Layer 5 of a small transformer language model trained on English Wikipedia (11 layers, counted from 0, width 64). Numbers have three digits each and are written without spaces.
A neuron's activation on a vector x is GELU(weights . x + bias), where the dot is the dot product.

Input weights of the MLP neurons that the questions are about. A number n stands for (n - 500) times 0.0029.
n4 (bias -0.012): 464542670391574504555271342799592684469216819478485348548516422714584681635527448385476476556489743296192204398342534374501434623681581691671328474479657471489490383352554434492691529677372447
n42 (bias -0.033): 437530475546405337728390611416484532677239403313404389375730436652395588335435536303599671405667712672249730511568448404587369323655676607364532629311554527364366241531526623397609618730480441
n47 (bias -0.036): 694612420534360432428523409382463418847494482380484308237444484591312376507551603523548641425456618545608631441538511724312378756666707452540293526697492470443654409521592492544334466482621360
n53 (bias -0.026): 590469533497931517519335446296512552388707562341526808639415371544296368349616312458523445751492324537626601566367271499744378380423389285797269344628779605438455262738743450357527440639627282
n59 (bias -0.052): 305399366743517632517840491574477176469353726494455514486522319192614298490405855572302705477725393476479564555505580542436243434511841312546417241395462714425524591312533499646569451617686584
n64 (bias -0.016): 323582603616629270413636285489520605493531577629361325525303520580522552313256378451494413464539399493342604429474460566865363563653365294677446527594541328561578757490585673488561737384623601
n68 (bias -0.017): 495229677419556724561626621534479631597256673456493398567351665522445657464432354665388394452253613402682443458413611533302575283513364564508674747554537746373647372420618628695417231418407448
n87 (bias -0.026): 689506548447381611572657512643364266319514474314346363312521596283712553447444287219465307632542373478568506660580336483541626552845712565503521514623687410545207438576417350475374637640602612
n91 (bias -0.008): 690696416333654498450493535114425667559433427502652555620466453438481536309384536423486468496364569532761740436852419582433504456490264573444634557578525754464551515530462547574226508388374406
n97 (bias -0.062): 454559368535855512327654749660594510510462824491529457387426391431367626424520465402446626164157435741431540446438418524200810433694486506371603504597648402207662423696506397649456585609284573
n103 (bias -0.034): 620514323364569436804693444625415387358250661449308295504701530540623604419494489530858497586531198735189265474498419701387563551825568703301631484371350516351638351557438501624817530480361433
n106 (bias -0.038): 538870498447591643499580614716445461358298689685342529531409291314542405617427417512439448307280292599743547522376662378265222418575605442457477230860384506456738614721633401340345496979533425
n117 (bias -0.024): 729667726649386573373428536483707461523772604468407663401388603507496450645554338478602421309260330628277599331558437609394429559506510607623349445451365579523580417180601655474388582422493275
n130 (bias -0.029): 450757507574378386348312446727399544566585449477500582474409325758503567509430308445279393603731618592436303609340679522311554474554584689338429401643624593561683402369254544411724343634608492
n146 (bias -0.011): 463342450493659420440570350403638558568493531425491566484514399615388469302258365360378587563681512250783426773614567549511399575130578564652517257699449429476442392387643919627505493645414485
n149 (bias -0.051): 358455450244643492638654402577400394459621696556532562544535815319380541561283575298406474735577411419528420577342553930544361323779321490474425367538680316604537501515401430568430545566574318
n153 (bias -0.052): 755367473529634513687770447573422465506381240581453407327423536669511652361548395410717654687590513400301513702267374306488649605407476329426293568566453830555241440350529681535713502427239466
n158 (bias -0.034): 699756590453518734703611418699476403313530450654395280678392477445665464485305435462644323609682499597558620235271435722353426529606422782597193680440293321409429494423520246602517516249587282
n177 (bias -0.026): 502630384674527614427557775227495434344569349662343390471424574322573476607524400512365295399382689349534543488425545319084487384595564673556677259706348619439556469717291708611707508675587548
n187 (bias -0.047): 716463470319671462628591477469326823489581472419372225562605388505699414505563617367531527362622376624629476412452431452178297710583608850505377442428287627333425463630384575413308435635566689
n193 (bias -0.034): 473553218419349495378723746421824442735509596436239322504577511502553376500516564327596703490573591589604572468474563357320343473404494664394610463622406390392383503371240673475427597547618560
n198 (bias -0.036): 488369512419424419540456761550459676556373666495482344538486361561370769465527578287338437522462586461211476519670597380730345557354347599428602440652426709702624624397408431463489543603499525
n200 (bias -0.046): 620567712521490654463366515500585536306242639827200490529822620728807342090458486603231427661577075296460769630184825401151368436584581728290304205571451627601580240610562492549539588581538423
n209 (bias -0.025): 520398608616620449635449575290637670538455473375588512497289577478355360457437212362565437455640546461891562612521481477480446579345471368628324540399725448494640327569593662596504302333564501
n211 (bias -0.068): 374605307715514515254392540908443492491622520362537410407344485513303558872665606372377604442580493431455358619383233276310651745633323574676346479516622448600712614607579663713502233263478583
n212 (bias -0.005): 695400543444510459408530546446628495403438531368453495269462557595383556561770556436707367611227332368726372249421454681445203307480630546578342664613606542526550473552665573593585495616346487
n216 (bias -0.055): 535555547308758741627642464581558425342324389600366545674351590591725452471232411515364648288476626449330742444568610604205624419664516643196548558599380662397765294560416550379632496502583382
n220 (bias -0.028): 227421666412183274314342624552531632622734422412400565392445676464500638540370413427528844442421436407375673646488512221534540625592595570441554496540567598460454525576414628490365494591650479
n221 (bias -0.034): 649282453655622486334529647464614418326482583308545644684226680419402480637463452504335510457553504455263502569667314439655447331522437640438352538527603730447514472579585650618469361479532519
n229 (bias -0.033): 451920427443688409249308513457503715732680559382588526534557594498358609174542505454530605483444721354493416564539459409359451755605523386452542637520693434251518564446394532492312414646360390
n254 (bias -0.011): 525421619780527425365287680422511410318687571524589610315430473674468598474184511439601491677476680435569731414543239617435599727302469523683349133435526556490421610506544491507459458613641364
n255 (bias -0.000): 561391513611461655423514687513438449489400699396271466140504886411463522436584360447353443517670477360467662428518535614842525290655406438441423466357677792461435528453643294402507502344737554

Each question shows a token from some text and the vector x that enters the MLP there. A number n stands for (n - 500) times 0.0096.

"m": 490516456411387536644466604535388439628494402664772802512490377614586458255812537580713419350552579560427176432626556307407509372521420366451487290667512353467394678514439515533324572379686608
The most active neuron and its activation: n229, at about 1.9

"-": 582386491500353544591332543589349592568486302679626720497336584574434281319664688502663559440618601463358212407657575484437776226687507431630430385719532385419345572600430586426300524357555600
The neuron with the highest activation: n211

"ast": 500403588436314512555437575569508565613458543629680641517483421450595323258745538629778456423615539465353235500678559525329555223533497498682411288655568321457344705533453619273415501255591671
The neuron with the highest activation: n193

"hip": 450334532391434633537537626530482542639471608532681700575386296537603338328577626734671579424601583473353286440732599447442743312612540391645470220685297297474358635489537387305449470264471604
The neuron with the highest activation: n59

" M": 501339555529231524634412580515437490510521417571658723590276379460578320332659670665760404316625491457398311491733547463330735201613448523485481364613615378441523634645319547375442622427611582
The neuron with the highest activation: n177

" B": 520427539536214526578461549551430599567611411624716720524352436611492344387679635640822434266588458513384263340738366424365632266662423666558567328566551339458439579554367516395444476395572618
The neuron with the highest activation: n117

" im": 520412512454382426590497668605544487668478272533851648284352374516596365250606556637704555427597529482338276622660581446385632288572491471515388246650671334460629672623571414490244496366541595
The three highest activations, in order: n47, n97, n211

" T": 314358580431324564633474604511614671585516500542791729433339514550583381422534609543800454318601503449348286498662444598454559246694431622583449205601434340553445548583399529297323562333511619
The neuron with the highest activation: n149

"a": 533353614437478508679494491555465598675472643566642744540419511582573271325605543556765383305756474416575340369786536392379669316535242550547495320609501275444403574622435480360325491352596562
The most active neuron and its activation: n209, at about 3.4

" Bl": 418514409438290483612428586561411580588499477582722748481300325539619408307787719644728446415583503392317297492724345512435649252643486501539504300579550320513476610662484579324457425301550603
The neuron with the highest activation: n211

"it": 396367728351516412663521558448551512574451515579765684488430342499608534296609505571723380383645526411439308428724628501336659205589564369649507341557409361439204667595516486310498685287609636
The neuron with the highest activation: n64

" her": 491455554465390513600476565715341555627598488571714740474314431473445352298683637673704594427542615272370334418682498502403717208515547571507467204654463393343491625470430486483442478224619676
The neuron with the highest activation: n211

" in": 579365566499445412671484532637552615635551503631690697425312462575483430382516524593754512384610604402299191510589542476336696290590492563454409289741475361417418723671454364325290577284530645
Which two neurons fire most, strongest first? n97, n130

"\n": 529328561443458476767379557554431542600500325550687789409399501550490235319525585516668580358665609354390323437634589507421760196614495554455413436719494425447542702644399532236432543291610525
Which two neurons fire most, strongest first? n216, n130

" ": 541441591328305701705489613612480484544537355572585694372499445657471331267551492529821445301607563356341341432780596419477675345584493408414456278679572387496461523708516510444386465298616546
Which two neurons fire most, strongest first? n216, n87

"ing": 479282716480480561555563568565495648602523665636725596478355476567545289318662563538747456415654482450453429446714554465420514204553385616581571261636379332585353656566558366206274480243512600
The neuron with the highest activation: n255

"ee": 618321588384432544597412592488512498652468556534653686507442444482566397311598534584669573504700639322371321490788611212409648271617434569631579215517270369436416614623566453384334496276541741
The neuron with the highest activation: n198

"in": 465377613439461478652399662582496431603431416588656739390506459640531583314751485700758404490582608309420237566670681357329508277549513438470539442542304410428438645650548448319319547204580621
The neuron with the highest activation: n68

"av": 500423611495414502588309523555548441541467525509625742583321480473587404297739508507715368460608706451566325448753443424383732204647313475557585235546506220564486760516471538295476553336646496
The most active neuron and its activation: n254, at about 1.8

",": 450334612418301452610302670542453679593441568510662728530412430488443262429580664501703505397628560317405305487651755485394720194665571538477517398681455328486367665665444444289393533365571591
The neuron with the highest activation: n220

" H": 539379582528323503677384516599474521517654423426614757560397488515587377315503627657768400346542466459266282418759478442394677306761435564527527254573527278570529560539459549378463544266544691
The neuron with the highest activation: n103

" L": 478382458465297486711343561570432546458678432583709765493288422556606429341667692611748504300574513469309287433715438388426571276691525528482458417654624320486530545644485491428399488274498641
The neuron with the highest activation: n211

"A": 373307628333411494674461501506718493572544646516619700504397462629514464400568674682797507474694578368406312487725521510432591170558414423618510179607349336497489552478446476307274520401553617
The neuron with the highest activation: n149

"igh": 402403615608562472548363524532528487580588484407770666473429418571606412362617573723733557557544590477380241409708497486263648114610525522579510235690552224527552669469483463313351507305523486
The neuron with the highest activation: n254

"al": 457384622452509481641491594554616556580523561561682776433470477493583485337664584596807439468682450502484359395828494305454482172598384460587410220627486309486467596571459402377399386237457546
The three highest activations, in order: n53, n209, n91

" the": 509431555436280520596430572641487440707582477670716734430419485520468396268613641637802583380613417368253328414652610498416639265508522515638432236666484457433521549522427439366361539249543671
Which two neurons fire most, strongest first? n117, n220

"ation": 467258631335436559586480654607533531663416527565770677497539440461606286340674595697735482479598578343315257525732602419460533253563506398599373314587370486448317644482504440404379486246576686
The neuron with the highest activation: n59

"ce": 471341598261478495684375434571410519619495617481682648518405453496548356389608651656536470448610684329367347457822688385366613294701443360524473310653580308352394611599517550460280590280662753
The most active neuron and its activation: n149, at about 1.5

"iv": 412356587543299578790384457588455352556404406497715655432380490557523533297794448605808384521622584438403390436785663466407523310486463420643358223674450252458389627556592522420471549459639479
The most active neuron and its activation: n254, at about 1.9

"iss": 554431472403456500650414495569512402613520472492714700486506441607628556216778451530723452366603593316381228479781719333346623267577596386545388477531502337423365696660516478341429451333541686
The neuron with the highest activation: n229

"j": 517417637422450503573480498518541538713526554456664743630432426471673401398571600602723449220764551437431285535621603313478627361639417397494505310618402297553302684499466472285344557171653534
The most active neuron and its activation: n64, at about 1.2

" P": 407293556434266540616322559541495545544623390521715751514456398615545379337482564677757490261581508506366286423752501424460601333779482550585558241549633318458487588548448553497384556334504647
The most active neuron and its activation: n220, at about 3.7

" Y": 533425539503327493614490522535395608560578562530752728520266473521607228385665632566814370288659516376281307469689481441329702246593431601578611414550526356543461452598411584326357509374611598
Which two neurons fire most, strongest first? n117, n221

" a": 549406488469401555725402620620370527580531425607660659488381415509290440226595606669793600472620419275352337464722656445367738256535493643583626289624494441377416540555416501506366505264527599
The neuron with the highest activation: n103

" St": 497360569440265576612321531437414576608473427661699700549307482574652365180669682614737488421622528410354276413693397576397653363672472573604487237545588331554367540508457580429489621348445590
The neuron with the highest activation: n103

" Or": 368359504454375410699400684709440542654611380493788668403400459528525372313639652624689522457635596490316319503747411357335621189611426577566468363520656371446478547683549454520385481268410654
The neuron with the highest activation: n211

" at": 521389566540384514696400564617583619604516493698665712451299505709482385347551594644775558356562519394242276418559549533401654416640386595529517238686445295413402696571513481320325491245417524
The most active neuron and its activation: n117, at about 2.6

"ap": 353375677472396464572551476549516583603442403482819608445316434592601277351647547559694475383624473555446368424718554555258605231527485473633421302662534198551492702560447627380324666271689657
The most active neuron and its activation: n64, at about 3.8

" to": 610464559496316549651453543626468629624462530649707751419274494548453280302613554513794546356691480388334317471631557399343650382587656545584569305683372406467403594562377509397318470218476562
The neuron with the highest activation: n117

" m": 557495507491228514589412563623398453530542390517763705505257414503461337223695601674781471314485423378452323487757654576426609266608495535478522277725478374426563605635440455469410526442669527
The three highest activations, in order: n106, n47, n130